Layer 3 of a small transformer language model trained on English Wikipedia (14 layers, counted from 0, width 128). Numbers have three digits each and are written without spaces.
In attention head 2, each number of a token's query is one row of weights dot the token's vector x. The head spreads its attention over the tokens so far by the softmax of query dot key.

Query weights of the head. A number n stands for (n - 500) times 0.00038.
q0: 322498444367433493460537654453507505627398540439626626650645396420525541508513607534487592468331491417451451451516537476415452479478667456460639470426553536552325616479505536535392430449387342583577510680460656571551467467362338636486363493497451432632582579472369543506585491515456480524396630477545487618610321586460394559584405595426535514454445380597451343517559358588517523641586
q1: 654517550614543565586536407486500464266486399413500365372562613575388439527524226411535492462746497555471625492508446461603503423478401457611425539625601488434533302491583401633508561539548482355508462346525375364536553497755575439529585564421443550470417404546573424493546550451449412342566361402536612391399673470545599473324545500491580416618619549395607678541444669410451455364295
q2: 784544389563591559504517439568430374296431421434414473320629573574511460552537549471669487480726307521493594473707456458651320476395354360560574483652514301594536274455465428439483646650620678360490568574541314494475487560716672456449579665532361357454514463382610548386476513427546635381564263497361685387271550449596609420223552416476575302626588746392601772645562593314427393319427
q3: 568493481504173514647598378451450496409461311558476472318437753855496539599249470405343392597661329618602720503673556477711593475496404522572521709558646481385473308536522285637525545523699531289662408408454361461493537437610733423451543353382552514376544552424543428492438483383616364467468516351606617336518693615454476570317764511489436400642463465347619550479421328625479464113362
q4: 547396573354368443496714518593414362303701490513500586382407644532585440481381536296765606476692381561414673456443477546618363738496464496629452451515591347545571569610422339386535580481437560259493438511559345595442507558685682568548633720457564305561212302599479373525300500214413449340754359521472605462514496560576643551400481340724614552447579714517466507621725544615507539254408
q5: 551402444492612526283304536515389239516585370390669391691529637504453462570467496839676425574335223421216573452634187368543788516609464348370391648574431354519515555387871630598672482341630574771598389323607334441672586626412309562465304575536485443459391627469676600550578575349438620646695491279568595359515325496390664485482574566601578496399634463613601427320456714524452450349489
q6: 371427484353535543449833739529520633523766533443543438470889638221529473536504272450523361438404356488595459579577579465527657542549673462394573305424407606478306659462560529691727449667704536702673527519641601696677682471389454480487504697612500518464333634304504541649394542457379343472241474630493593515448333703334471402415560598538346438568519330504533552443308352535554269325673
q7: 446480589451462399410333517659578332753496237434395476552513402379513602309440531446475345323762741296529340500576757594343565640225596661448234644645544562405500620488689620332524565509528408264368353408440377603582591531653202252366216468496484697226484504324350520686508489406481492595528607589312552330782652647283793547473526685611280583587692284488330370589393543599344459393598
q8: 581541422498433587556554429565516513398587478547409383356403463613510480502516502562577487483635389632513516457554441551428478502459530543541286598486546481435436437415589527493586563519619628389533461429566474402540494485658554445462577639495562684440475532480546513547462483511553450457602366430380555436393649408610612466487609335547504496394573547409537551528465413458511460369457
q9: 487517569544686436486500512399488476564540436544587619498627470393531568463609543394455556476508620438539487526502516475521626569535420548462623400455511411654544562477456502479468535532489567456470431676415479593561532504404421480422513528545518483513583476490511494415539583611574526431437528468607472445504443575511363541457404560488548414512467520495569542471492579480484511575583
q10: 555536617378559555536451500528434510628450388470565554551554574374350446567614402380553477530492518457678468447580488553550521423301497495486564464407414667615460540410576469361601557583464562475325457484394661524645485554262524517500518508546623466327346657505448581460646490610590477527270530492495565495394576503394459591288288513569453454492329510540454599515588457406553430566568
q11: 258544603446350610388665242392565791621701623649402452604649327403717504395491458425275420504491744454613331678103545511575442674393576471391612589305504692684362531425438531464631552513467474361315487369459606426511423469240629377877611392432757512401542404537100406582446554516574492359364477594444500708869666496358264436554632206512424572508344548527584258500371524561382602375639
q12: 340393661411625446596483572301574524700472573577302706723554168403392472500582582628457616456289765486529221524327526546397278536496580457445466503383409599599476730660493596604333404575622624534431580547479470405414461312316439489528591260489568708497500432458507286331507566611604490673534548500662371559556373436490381367576357454411497705468572365670425444463338368400534413726750
q13: 340175593290548553531637684446611492504534648476484496922658272426612515627702508449448690636341554500728376610352628453634674363727614806508500479217500717595419699504551273312542355595513423631779316653471518558608623500248409668765394429731586412357590393658719712610866540439334591500231922441438340719504500477647581578352568539603476406646583623548545288581460488308488530634496
q14: 519545535597367520255516698626434303037583363476560382452514702726500537464527617374699264872424398641568727327414481558314412546750466602756858430522492432431248227344487445307591457447529299504512676556500680474580516559372665540278496606470773512416475431433459487490741438608385610337394562591406500256723504540529486540685611622626291284432509448476476608329531476843428712441508
q15: 196625430295601492280539750581462457407667701356451372624474266382452489724244277423496585315390689305826456550631348607472524568461435468380341367333551444438337470428564461601689713176453679661239529504575474529518363522602585534307662384557447484390584565304547579668705297496470392360512559374695555508602668703531705704489309488468660342407606534311396536273479569651633389370385
q16: 473353319578549438547369533409344285397545363454643583303447381533647667604521645490739595402426505404233545453475544654389350475531446582418575312592367333780477527521937641600548408599315548520524558363347421419367534837685463600601468753533500412484623406439738431338467474748581512798290569604377717476364399608424308358538543553434742440278604453461267221334411313432519625756555
q17: 377473434420277318620430267415483375306583472413768705363283475108561571504529433452432704481479486354476536466479402647211444764543687717573527465504661659550534617672616560422347658471433559508535684508527381346507622439410375525823500361549542434447520523432303769277640334629530357478581450728640382315508332462230455638489483476644500628380362405492485583500135306617473792552355
q18: 564253684540297766505604423578539422424641583605361466520466217568622563712537657521599414868193449590419567347326367758401438714659128608751310461828382395689572514612598611543290208153430491509669614418522643552480521452334531269525438535573551539814612629704434597635572467711462509570694349614405518539282354326500565337571321647491675610294274832588620465567463606593517416808534
q19: 594521628453345488460467710338664421721683513378370508574393705548851701559536349356517347516482549491530235606325570244353372479454286478438558630276576537740333718680547574529652437342483573492475321522458491554694468533197629414462224496565569504500771207308293148734663361390257653453338689492488416567546460251366314381736441526582627747332422537468467652658518745263480576449561
q20: 837666285474813399730632417455374405427546575548693726461315456272282625446388377245826611341532539439427445435689488676581656513468799611512504454432671495541601284901449477289697548469584491529413491708437305523611567800567342495524685512530326725322257471407412698446470272847420590390409452709475609638496456262546680590544329411491561496397310549660291315552527447420512471555553
q21: 255654377333369496478662496562604550500377458480209574417333625517607492811531528321750360598582761682719713419625365449668521342578374547632686133564634408591447306766555209542605457460609377827517483630521322527288623848601358754663656574313472237476324364509193310510607536464452347512388505513434445370630399825563414533512441590235503371697509500399558394553482671371573327394394
q22: 751529321455426599495539596327392267264116632420251812489203707455543500689563449655620510276700397525480515377531545527465382495580313495586625490585617682217429457156371360510388309223563479291476586207588760540608491338285375621221402216546372626396385543381666785668261486392500274431774601666345065612213892484617616524565300545381230523680157462463567539251691557292571422951543
q23: 429617682315516712348433944500269785565376364378569691367705437400636508346532412387595413430600188496582354463580255793556355457741522764363463521289344482417402332733697533542589651771399363570412548443576826635368400360530470372505823654465488466631401231427411423470517389561439575306346408779609369589639328432395332570247441431560410650379465582318454538374285549284512547467397
q24: 434533389496372382567342408275675270188308627333723450672547424722373569319586200479591782558673530461414423500523481583366172676546653647496500668816521385425476649461294324220441553274479559389421465609395482492306384411496388532466224313426439559398608698509585538435379687467480525294832587559513390373513469274332692537592877453543528421776143512500450568561612475361324500240500
q25: 424744554470323500361366566433579513666616419480623734584434374391283577806432456744300437417601505241274215484496484496748230487337610452398437623597492481387319570387543411517657588459538335529492412553598583469762677430517604523534466274434496580348318646608589551837192488734525521480358539428471657305407522523695437255306669435820732722626851525667588432471792253333340671481665
q26: 644562413377343184654283604516749438342592454352720590355665645800620253232460547551547361614563471358509605585691443516445483441372401504458541450495450505292355390627416276327629467611330653646599625384429342625473422748392270666429692340440492699323568415331463533485317492632456480379304538745344567716442522393459792797144531766398402516606423500404565387240663500504576730486492
q27: 436508444591666598388412496416453266621508794402590600614522396265514526273565496256558484528232700546612421516573485576237492525361525392417416379381240696616425617679269473472463402282573469762411458466309624381418477361333404654602553628458504601559512452384427611235392320421394252676528547329476345508476521491289218910701500554670590397546748476406316324363659536530508279979405
q28: 572609436388575507600627433564721481543469568639456537513333677383706627500395335352500448459692473621570777419623469447612389477637559772482474447471496293534412504369531729346341552573682394500714413304409467611364425600742283312556572754681236545346570366677591401401423532460358645624776400262286583432372385476553599463586463411585574588492473684478236519321384713226434626546570
q29: 381420536366572422702533341525594445517526202320622604451584576727321267450296508790465758541184455500448620405641746555500196548644641457449750551426496468654529612435440509311360661509428495830408434408580555438477384537602504834558538575658377525537461521603211556535444309398533629397437520386215648653741146550420423840339737552586507879526294673516508538663567208545545517519554
q30: 428577672263474619172658970428653428538482596575395240766334573585368389480437591528799446433697372623505546478693483598346385291585457500513608455371418570599443394239625535536569736524454327620297453802646634575571534545546430520307381927685261618575556451764742711284309238879351329705352285254532705295441376382532490388496530486291392513663533416307312482236640535563372211550504
q31: 685348424591412434551380462432464600326553646539752556571446384413437394478396504436223560650640505446450410453529627443467353339509580475586440520351201310369465420756664113536476379444229382610448500559500522533441416661706579448408508440500578287559393583619625443624550644184411349644659486710476702415460479769150550591319739751607592293640513465500524581407846351831621423345257

Each question shows a short text with each token's key, already scaled and adjusted for position as the last token sees it. A number n stands for (n - 500) times 0.0035.

Then comes the last token's vector x. A number n stands for (n - 500) times 0.018.

0 ",": 696755581484763845312495325590728726875329645560438385495464433464633512500548567309598294524648
1 " and": 815708491480763932298599611672733720930313653557388409439354448456545510471542602281646231516658
2 " two": 579566499489771938317516794807708701852387669560382450471463442424607519512451580322654263457737
3 " Aboriginal": 264535419513773839305453770740772716869378638588433458527480444532639526412507597316634202468710
4 " representatives": 142375449566723882290483415766649705821422620528440446485448486545593522467465570291723257388618
5 " from": 422406384462725822358545275716727676815373623519414459461405407489559560507465556323606270512653
6 " the": 608301374450725893315473278674767678863383683609474460514476482406576512552486629229645240511596
7 " La": 683334405391644841428590533590729670775385622523444520459451453495607530459470549376523316515644
x: 709510368537567467359565510380440539571630617567421534433575418633572542382570426461474688438557621515600519377511530512493422489612515598396571345421566642557535428550512591447478468585628509523513379373518508293511466493490589642488499515696515678364549315492680540494487440435659327473312480441334603649654419443670470469589613693543473597554498542522426425498587539526389518445413
Which two tokens does the last token look at most, in order? 4 " representatives", 3 " Aboriginal"

0 " Roman": 721694499485771828361523290555709666758430589588455474560444414516604514478536607352611268566673
1 " Catholic": 793650476533734827337540578660751654823419646533458487511447468490597512468535620290618273510696
2 " prel": 483558443487669835399568654654671703773434583577426536517429484426618532494487531375518326437569
3 "ate": 227448458571679904341508688751710697819376626509416480411438476491558564508503641297711236454677
4 ",": 252510499433735820346487476742735699836340638568444389502517449463635487492557563313587297546631
5 " Bishop": 393375391518731869295493221705710683863359569494487483511412475542577527507425607304648292456652
6 " of": 640368400427672881369577308674698661776443628571395448448419363516588569452497533288595295563650
7 " E": 630276403486638831432488562563653614730408600586467519567427518444547558425476547353563331500598
x: 689632526506466563486548452423445498584541704599605528475695505646576462469551598718487543352544487508576360419489606479502535136621623617574565427616422538434371394414407581567559286512568608559482389534665583413454423438493628568542471528565588609531377354536501402478399513461715404330387572445509458598416460574439453593507357443485478452573412543490436675545586485581404508414480
Which token does the last token look at most? 4 ","

0 " Ar": 681660508491637832424544397624713601707358588566527510455421510482563453385539533372524346466655
1 "chitects": 882705470606788886347434590699749711832426645474429447512470427537547535401398585286696219452673
2 ",": 575660551452754840344486749702745715849322639567430385498517453475623498493559581315596302544631
3 " the": 353531470490752904305480718781791692863388683604452461502482474406569530543484614233635242506598
4 " building": 190493437568737849312457454727699670862384604480384502454440463553524508482499614314686333447736
5 " was": 442453420428674774359505271682639807792372594533449446509452435525484591552428561298614282514597
6 " opened": 696341322539781823337516256635712691822350582544391503453451456510525513521558581323646314481644
7 " on": 751280343484718877397546514656666691822381577501416434471415368500643517528470587309676302473636
x: 404567307387584452591559545469561568560505610584423552578383279287329430404470662621327547425557692486572326515509402320461473442584630497523509461513656575526550564483576554409464402525596611726406371496482511396533484469507323564764444489541511512505529607513463536380632399500454499573428695495530595486686400593503493429482485429617462588489499555547481476546469516403350534557677
Which token does the last token look at most? 6 " opened"

0 " heart": 738697474525733814345521329649718634698446682541436459461383513534618461530494567317633372424678
1 " attack": 825634486521664850303531590674689727787410634576403451505440485552540471527558594307641308407692
2 ".\n": 562621528458744874395461615701740749793388596576395424556471415455599565452495528428599411481565
3 "-": 439568417467727825361450594644754750832387561508453485512462371443499502473492494327554322470561
4 " Jan": 335457437546669886426525435711675747809376537538510546513433418507601494361475520356574308529620
5 "et": 472401398534719853396511256665664644841359612598395456496437445492512591527501572315605325428623
6 " Bloom": 595309366507679794381413332627626629698415589587511489472417540543534492435426498386557316489610
7 "field": 830311303510740883333476540584714664846350614554491437485423446552523541504510607289628254457660
x: 438415339374532511433541615278530499498581515537450645557494401444395528387626360644510449519719608756479393407472465670432533633598514561452506502561570641493554494538479322480510295541618618574506527394709438574568425422439539386627474500517417495613577529411442357461555440491420588443626562538563596579486544381624439581311562585558573484603494554552549537499672599597449476774384
Which token does the last token look at most? 2 ".\n"

0 " politician": 756738520581777907312469279631785804867381658502428450527489479521593502432463535262635233456673
1 ",": 738699562458770836342481580660746729856310633570425375488514459477637500496550562297593298551647
2 " heart": 546572424526753829341513791740717659732431676544417456450397517544626468535491565314646371436691
3 " attack": 278505446515668862297524746726688746811398629582393442493444487541547474537560587301649313413707
4 ".\n": 372477470437746883387457512740746749801380589581389412549474416455602571453490525431601412491577
5 "-": 438468351457729842370450407664737757859376550518426469512463369443510511477508480323570327487587
6 " Jag": 641300358464693825413540320681636745748368606598487547530510470426596589367566503352499327437692
7 "j": 701323364517670825451532622554577649818347577578420511532452452433531568416514501329520257457621
x: 554335467551515349223513510390530477428639607620476464383516447466630569463704430535360488578646692613499350551515425544409554555586660673505635528473371577545540432412434497508343377610587608479567564470515623460454481417477499594584354493688483427356447379502505558414526364518308311543527558397426535698426608463555361531540507490521548534611513652438538438521756497489397569503692
Which token does the last token look at most, and with what share of its attention? 4 ".\n", with about 30%

0 " pul": 616568549608635678407556484609593633742450545425472547471400524531568517451560471438600416488627
1 "mon": 708597470548689845425542593681705639741399579522427470463427499483606534491484555320624311444583
2 "ary": 547564442524693838322522813691722626806387651563445516465427440490615557431480641313671244474672
3 " failure": 241471447566725867317522746746725668763408665562396434463473476555630536530450620339692318478606
4 ".\n": 374483484441738871397460512735739742786387594576396424552477416453603556457488523432601421480559
5 "-": 442476382457723812367450406657734724820389557509445489496467366435506491482497482345561343474556
6 " Nina": 624356369434658846373517278675687729797374601569481478519425423530585493423418641352612258438607
7 " Wang": 727299383443672852318484493601684677780390555589529458524410490582564521384451535372597271502623
x: 547472507340487402479536593456408461378565558471484558364733443692370629319492429755551602590643571612608542443443476520449415423426706592359551420546537519541409485366292532382406461817588512658472552528547560579459431506451495577524436605581535526599479391511581424544583506460652319407502553430547467407571316372452614485524532637466500502675529593608479485478530484630533443498555
Which token does the last token look at most? 0 " pul"

0 " wing": 760712518599737919278468299679707680857367620499425445467398496535596514473489600278687300460667
1 ".": 673674495478762825304479553641710676776370488547427465536474404409613542428478583424636314522675
2 " The": 630622474463761866324519729732801707859366651589455499534445513429614508503523576251678265503640
3 " gymn": 325566481559700857336554651703681722843423617474432519471450436472611491469540560351537339461696
4 "asium": 266426385592694809312499479680735691866377623451451417456406481608519471445478582261628369483614
5 " and": 405417430439732909338609206730701709901315637546405403437383464460517488461543592278636235537631
6 " performing": 642346335503727799320476280647642690775398654526442488431469445557508498460502580321634346471603
7 " arts": 809295329561730821349452513614667690787444658479453417475448455527549566476455586277641352471667
x: 456350572401558575636381569367491572433511503583481459678505402435496584412601466746552552696617501548564569441402567625519392505613478303579600474639507546545496583602465514505491353572793539453363315383520332524505455521491519481485459594635505520432556571235360484387554429503563612400502523508626528643418429281420501525581311531539522571423531638479430485503659496448507435564403
Which token does the last token look at most? 1 "."

0 " annual": 746671461576780819395461284650766650832343676499373459573456476491553503513507589320718288521611
1 " design": 796660431639779868331454602693702664830378620497340485508467489520543523493492542361661295466665
2 " award": 551516448567742874321480786751719638873298608491345437494406459561570500457530529366624300533615
3 " of": 317556463436706857392567695726717651755438630569384438426415363517562577444500537281586264581653
4 " the": 238433437477739884316481494770778673853383683600460456503479464405579523529484607233638233518593
5 " Council": 386349424524726868272473194667717672858342547462451456535440518528510491479467579274634263453647
6 " of": 650359400426694868381561289671704648774445641562406444435425363524565580435496526273594255573648
7 " Educ": 736257385529713868342508501552653705810388599571481465488424546480512570481548543368569309478622
x: 543323587642446572503312559547367542390563628618544449482715379576469596415524409644555495564543584701567502558573559491368338391572538553402603580519437488437430461638329402505513329461619502343414415504670431433484522488578622542733472497645525550544513565370661544364428389522571429577562441693502440491438492328434375557501393610571526520460415498567373565506676481669381469471418
Which token does the last token look at most? 4 " the"

0 " is": 713686514503666741359516359533641814795400631522444501483436442505518561514487527284652279475619
1 " a": 771686512463688864324570562710767688796362690497427445521450417422631508506430622330754289482679
2 " high": 561554452547735869340489817740711657773382637500421423465437468492589504520573538348700304485666
3 " school": 324492443576719839366513707796714676852345627456412455481443543537574498528513628315660314522739
4 " in": 275484406493747882328541442755714710831403667524391555460403392502596518456459598298635334494653
5 " the": 370356404466727897318500288730771677859384688603469459512488476411585516533472621227648245515589
6 " Ed": 627364385461684845475524364620652680783334536536463476529450450492600530451482546440576315495598
7 "mond": 803322337456691909348507555553690677817340603527480490469454440498623547467446622326621246503636
x: 544427439317520545453511693260467581451524566508364556450474382481489556364627386647421633524721602852525484488469492469584408486580518515331506358528510650528594414449516463515581292616595622454575495605603438504453511361452521580604426511574428539644450478479459341446467429535544517415436522470470584444486481499640688622439470447706492447533555486478472516507707666694518567574423
Which two tokens does the last token look at most, in order? 2 " high", 3 " school"

0 " and": 765752516484780930312596277590733708922324650560390413444374452458549503453548607278655220519652
1 " cur": 664582516521742788374553604668682677751412570506383490520437520445604528479571513375633366449628
2 "ator": 547575467588700875334498824746725695860324581523450440558444413506595522414516561325674268408637
3 " of": 327566430454701866356572705725722662788444627571382457451391345505599573452491529283599272530651
4 " the": 240445427482728887297488500763784682873391678606466466503463459391594514533481612229640230490598
5 " Museum": 368352375576806820306472207712730655874360574469449442554440491540509498407483561285671321450687
6 " of": 651360401440686871357550301686695646787440627569410453445419359509572562425482532276586267554642
7 " Archae": 744348306518818841403516486622697650823415580542455520587409495508572512459568557345592324464635
x: 609476459456559508518423615375535523520656538475515468551530619473356536354620488702502653515487413544502476429418448642419349277677603564427608449525398627445565487634249521463394351493569549591478467598538517470355550567546604452540576420393482530524684382274687522402524512437561500335387332550539541513485400255499436596427522454517646443414566549623448545538585503521404383519534
Which two tokens does the last token look at most, in order? 4 " the", 1 " cur"

0 " the": 693737544497763906295499276639791692877388681580464466514467460393593516530494613218658212493619
1 " Australian": 789709452509798795315479562640741717860391601560488467578450393473590570487532626305585153495662
2 " National": 571573405589855842283527763727764690879379554519496476503502448399593522491503611301614281446657
3 " University": 350482383589777845260492687721737672842381558457479438577422516556469511478483628323680339450632
4 ",": 252515509438743811355485471737739711837339643544450392506537456488634480475561565312601284552613
5 " and": 387418416446741922323598201738705708910320652547399412453397465474537489451539592294659219537636
6 " two": 661237430465751931337505270648679690847391665556389455471475450426600514520442572335644273465722
7 " Aboriginal": 856284323488751840315451500606716714878385643583434458530482439534641527413515598318634199473705
x: 487453392334476459489542590423537569474581450410452527593631295463358468327640319702566543404621525606456565482480527542542487523566714537293682536572378577577591499510333536547510425411592608586454560482480344368437477362547571303538546425561583565620500398444446472326651577453577493464470542450489582510429454271525632592409566515470511560534504647665525387406529644533436463584330
Which token does the last token look at most, and with what share of its attention? 0 " the", with about 30%

0 ".\n": 600728579494767900389469392596743775823375614573386430548469404441597567448489530419602404464578
1 "-": 632661475499751847356451521582778773870369589515426488524470348424506505474485482329585319467565
2 " Reg": 517572411452674862392547699628742677757373579589456501559376401499491593432590593397549334468582
3 "inal": 278515393546788902341557724712678704812438611550404461518483443449587528465530589241673307402634
4 "d": 336403418541734869438506370639671620788364618568419440487460456428527559494467524398555365444559
5 " H": 502390398519673846401563363664719682821416598626495448516422462386632534447463556353567306516644
6 ".": 594366406456717820292482352658688704788376485548416461538496408399566537404481593439619287513667
7 " Fuller": 775291345448728915339458500604730646789356592540522476467421499525528518441483591401621284525651
x: 527460449315405473452462576346466544464594503543510744387709410536431511344458344582558581449631633781601460412508463634474567468588564544476547460492638526398524583463399386436474321668571477500395389539716427562588377422417649587612495607561513533584599413563496518528461493553592474458440561609612535328587379368649686473456563531533543466597486558568528550478576407595373468668338
Which token does the last token look at most? 0 ".\n"

0 "etti": 765705516499721905304491279645762702804349657569474442533442428557593532405492585309616248457657
1 " Ar": 686615496469646822419535594672712600703357592570524508446431506487554459393520546365499349473654
2 "chitects": 633632446598788887342435871757747717839425645473429447513472424535549536398396588284692214451674
3 ",": 333588529442748833341486698742747710846323637565433387496521453473622493491556585315586298542631
4 " the": 238444442483748899304477496779784694865390682603452465503487473409568530542479616232631238506599
5 " building": 370423417562734849310457215714692673865385604479384503454441462552524508482498614313685331448737
6 " was": 661399406419671773357504327659630805794374594532450447509453435525484591552428561298613281513598
7 " opened": 811307303532777821335515533579692692825351582543391504454452456510526514521557582322644312481645
x: 489508531402587471753531420611630576634652617481370515625423460378373476388582489613471583526502509659498387384458483586509518369682449475419536434515516563454573440571452603538493341443572594565680544521624420519638514363454553652494528492466486330456459624490508394237659371447568471439443790563584490369544338466511461547411438453563510459627679737654515669486458523463475559469512
Which token does the last token look at most, and with what share of its attention? 5 " building", with about 60%

0 ".": 648705516491764826301484390578711682782371494556430473538476406406606550433475587420640321515674
1 " Class": 698679485602818850455572613658687683837414566427388488549462432495562600479480544359613328442655
2 "rooms": 589580501597708880337484794741741720834374617460457460449466442567528511437448565306697353425748
3 " are": 304567486465671779382497665680626799801411619512427492486489441523501568532442553291640254495615
4 " not": 280455410562632823366543324678623731769406619501442473447465458467511569516487640355629243498562
5 " air": 407306391527754855333500229727715649772383622521393515457407513544622460488526557321619315470646
6 " condition": 739275391550768944350507247625672678803392637456395479476453479548563503474507584309689279463643
7 "ed": 824283336537688922339465582540598677771374597601414486432453400505573542497516579334641246490597
x: 400523246430480481611498379310484438563566582603433471703572242332483415341508613551477622442679517652459451474436602584581434496639616694389628590603431572457626418543383450542494421414485555599622431462539598508544552393372494706542479578589470449569372581541399414336627395465367519447461580479624468417586555503549602454460504534608516462504604575652591560563528501451478374596606
Which token does the last token look at most, and with what share of its attention? 6 " condition", with about 40%

0 ",": 696755581484763845312495325590728726875329645560438385495464433464633512500548567309598294524648
1 " ": 665642521530746793301492604644702662838379583535434453497391397414593570524445519415597313507648
2 "96": 504551469513715851331525718683726691768384634552466460587499392507599595450522531399620320560654
3 ",": 335569525454732828325499683747735723860321645549450390495483436465637507506547578318588296533621
4 " American": 231454387521743815346518459766730714837412634542467460532451418443610569491494664317613208520673
5 " astron": 411443464502691774392561287665657724753469556518431490562403411502580516491603531398535318445646
6 "omer": 695331350518717835375520305669642721801378626521432494526471470495635552486427639368623249445612
7 ".\n": 629284402412740890387455470628724729801379594576400421548470415448609561454480530435601414485578
x: 347595532574535552567445504580541577590664514477462334547645486598567514474457653457417640531486643605483516471478437387644431434506487586459554619431610701502481467487446478527519449467592509536471449464542407508423483428512677631643360437727632509630578536375601408609526378532609435522591502382558688547516328390490348465429537295381543670518443556731637635582492484482367476489567
Which token does the last token look at most? 7 ".\n"

0 ",": 696755581484763845312495325590728726875329645560438385495464433464633512500548567309598294524648
1 " American": 764692464545760818336515579694758712845409632543464453534447420447609563488490657308610201522673
2 " astron": 550593522525682747404565701625644715730476546518433497560409417501575512497605524411523339448637
3 "omer": 282539400538723827377521664732674712789376622522435495528474472497632548482425639371624255446610
4 ".\n": 373477483436741879384455507746738739792375593582394422543471417455607559456480529441592421484570
5 "-": 443482383453727820375444413670738738840377563522414486526480363434511495486497493346563353481556
6 " Paul": 650344386492697883362493300629692732868341547560495493526426388499568529462462621410636268527584
7 " Reed": 761259342486747876362446496592652682808372624554466462523444475532574542454405568386641285495611
x: 602464511405361497425464661323363589382565497447449634448684396634441421360590425711460652390706562706603566462483496553424421549548665466393515424521468454478488573522412511453572369612492653595401415475716495516549467532530548489618418608523565398462708467591384486521532500547613334464513633583482560271483531364545593529370513494553530443551469555594593399535557535685340477589477
Which two tokens does the last token look at most, in order? 2 " astron", 1 " American"

0 " Robinson": 721715516495751898332484266627783710781368628546520475504455483559547517408475556358618226467704
1 ",": 757721578461763849331490555651734729871332644556444390510492438472632499500562572323600292538647
2 " ": 496591517513744789305495685677713659833375585528442458490418398423591571533440530425583315516647
3 "88": 348484438497723807352525596698677678741407625537429489569530450467604589447490527416598332539710
4 ",": 258491512437733828326502458754743722862316650547452392492500440474637507511549587324584301538621
5 " American": 383372369510751819339518238740720717841412639543470458520462423452609562480495661302608200519672
6 " college": 622294383529682829332512294648698676823366622469453433488446514546523532529495640336643338525676
7 " football": 791283310512773843325501481595688660783409650519450429498438479518544489525531579334596308487675
x: 412346549522514500466498480384631584438532539429577490637531327476449635400544336702660512645490654647461517300449433692544429617507428341555496503473423595511434645529328454558481360615566531526460451454545290506536527489438611414536575506642538337439604527356548553256605425496468516554667594594492489552559454205590310425445451536591547429587485567583480467613650579571516496510530
Which token does the last token look at most, and with what share of its attention? 5 " American", with about 20%

0 "ament": 763681434583770859320552309629663717776414605524361537474500419540647559487465590316652310421656
1 " (": 705689525443696823361566545659686688756377664566490439487448433432611537515490576378577421506686
2 "19": 551587547537730832316477711698662670758444576537459492491500457389552525483417530448619287559664
3 "93": 339475423542750895310460636712724683812367650493471456615516410521585571449453503400649229606564
4 "–": 234418516507814832341520433738736663863339660528524458454456464511564499494496546342597298509597
5 "19": 424377487508727836324473292681677671754447591532463486475482474401527519488404531429621274574665
6 "96": 647329340549728869315489334585709694808390653508521435618512389541612570411497483352673227612546
7 "),": 728306363407696842365471470630726706805375660555454392531529437473616513461559546291597300523636
x: 253480517521622425615453594468580522380571544581541681508619294469408499414539509488292522433640471637513453420415672495624608392550465569518567452351508659539516565558446620504431341558809447465485273402382470538526460457508597598519434436620547516495383464600590448522623481566632401538463533351594501561562400440394340526366420398412492428454570581529479453550530490653352499499512
Which token does the last token look at most, and with what share of its attention? 5 "19", with about 30%

0 " school": 696733512595728834380506329673723658831349626457416452478462542544568494522515629326644312530742
1 " prem": 672636441600758754389561611669698621742382545533453490475422427445550516469572560395582335511623
2 "ises": 544555470565687863388467810697693694795377599553412463431488404552524591454482560294712300442619
3 ".": 393568448460747810316484633700699660761375472551428456539494415435595533416482595437640312537673
4 " Part": 277454386552832883392558445686627663830414589498433521551488521468550563470510477387647353435628
5 "s": 467317433561634841367467231646678698805384619541448438444453420504536587432503584274661288433640
6 " of": 639370380428674873376589285684698660770450620563387449459412344529580574453492540291614266553646
7 " an": 775289346422711896360558510627758640776398722497470448511495441433601517496424652322717316502638
x: 417609323369550575502500360274592544431635471417688606503545452408572518444583518508544741465467557480618470604432636468505562526576503467468563408542417683461400645564580473509497329411727504543416550463361489454524352449410480601595537461504497547470386499493583477282449427474580365527515656493578611552617368424620475379444500434748497531451482629520360537408640667421352458457545
Which two tokens does the last token look at most, in order? 4 " Part", 7 " an"

0 "),": 676730542473738851352477327587765743838371667557425381508488441470615533470563551286603300518680
1 " s": 609621486520697849398526585647697679775447599506422482457391426418622532499533563352607376445658
2 "ept": 509546389592758957454538715706700678829397629551368475521467390378579544476538587366584326416570
3 "ic": 246481428532719874349468705762716631805381622586414507482446449499596550424565625257658276479662
4 " shock": 121443422493701846309495421714697633751412689531375421440385474569625492514498596387685306458667
5 ".\n": 415402451426746895383462384730749743807382597580396414535461415445609569456496536429603413483591
6 "-": 551428360447713831352452382652718749861387566509441464498434361429508513488521491339575330482580
7 " Je": 686295359428670844462516560585644697754328627552459450492435518467540547441463576381506335448599
x: 663485541511531446298332476401325429276570711406421528353664490550469559457500496603432571487721696646636449573482490428426535355615634605584557404552405546479443449462476569505508329616558500507525544456491533442606439427549558691593519583557549601365484379508608467429481368540717406374411536605359544542526361484467425588618525595531414479523519631490532541528624581605582489378675
Which two tokens does the last token look at most, in order? 4 " shock", 1 " s"

0 " from": 700733489503719836351566341583740688842385633515390443467375377506578559495478557301612264500663
1 " Banks": 836678488550773852319454582660746674809400611542481455449434473526535568406450573356688277398755
2 "’": 536598419470683861349550754715706589784323699535436466495488481448559520462475637347639345486648
3 " hands": 293470462549691854398485695756629693778383607472463425414463446548546517514509515309599316400687
4 " into": 250542404429752879385604450744696675800413671534371488521431381531539545484469589327619299469636
5 " those": 395379438473670857302492231707633768825418645584464460477494498446558529539470600286630226395637
6 " of": 638359390401687878364590284676702652772447628560405445449412360513582577463499551283590281560650
7 " his": 756277330426700900322521468651708651803399748531451442485509476470557539594418648301576338493688
x: 388586256540451564469592481308537510464680488495588553518454359458468593416659518592570618317490483557611564571546602380523392655611588494594499369716439660560483671535532475562418337611524499582430533442478450445566550511235578604608455447721544549521516571578541542442562429525688518506569623489575518467510469486600329500656440539551492443523548682602493455520437721464437473630590
Which token does the last token look at most? 5 " those"

0 ",": 696755581484763845312495325590728726875329645560438385495464433464633512500548567309598294524648
1 " Danish": 783716472504737864318507579697779732882372680598463449572420388510628593476492630290559205523716
2 " teacher": 581602450528725927324492827787771704861326698455454422488401472522612501433419607292659309484691
3 " of": 325567450430704884363573698733740683780432643571387437444420362521588571450489549266588260571651
4 " Tib": 293471438476756787358503415696750692767399555580513505534408502528587560406574501389508258544642
5 "et": 457395386532736889392504243680678648858342622592391454497450442502531587516498571311611309441632
6 "an": 699285307504700928316496316601677613829317592551436464500449486464567555426498590286610263494633
7 " Buddh": 731330285465716759329565472574615637787381591588424544539417504534610508427575570319532356451683
x: 581495435448483446526636600501538577459641383496444477575552480582491539418519338867496512625687420519473563476504506518448510328530654656418632585640418544429448425584304530423275418549463604475481524497430428515524572475382489372522443402664507635513589472369557529238626385414535374559302278553471590525492359291524480599537395569617498441522550638501400508446600487585543474508411
Which token does the last token look at most? 2 " teacher"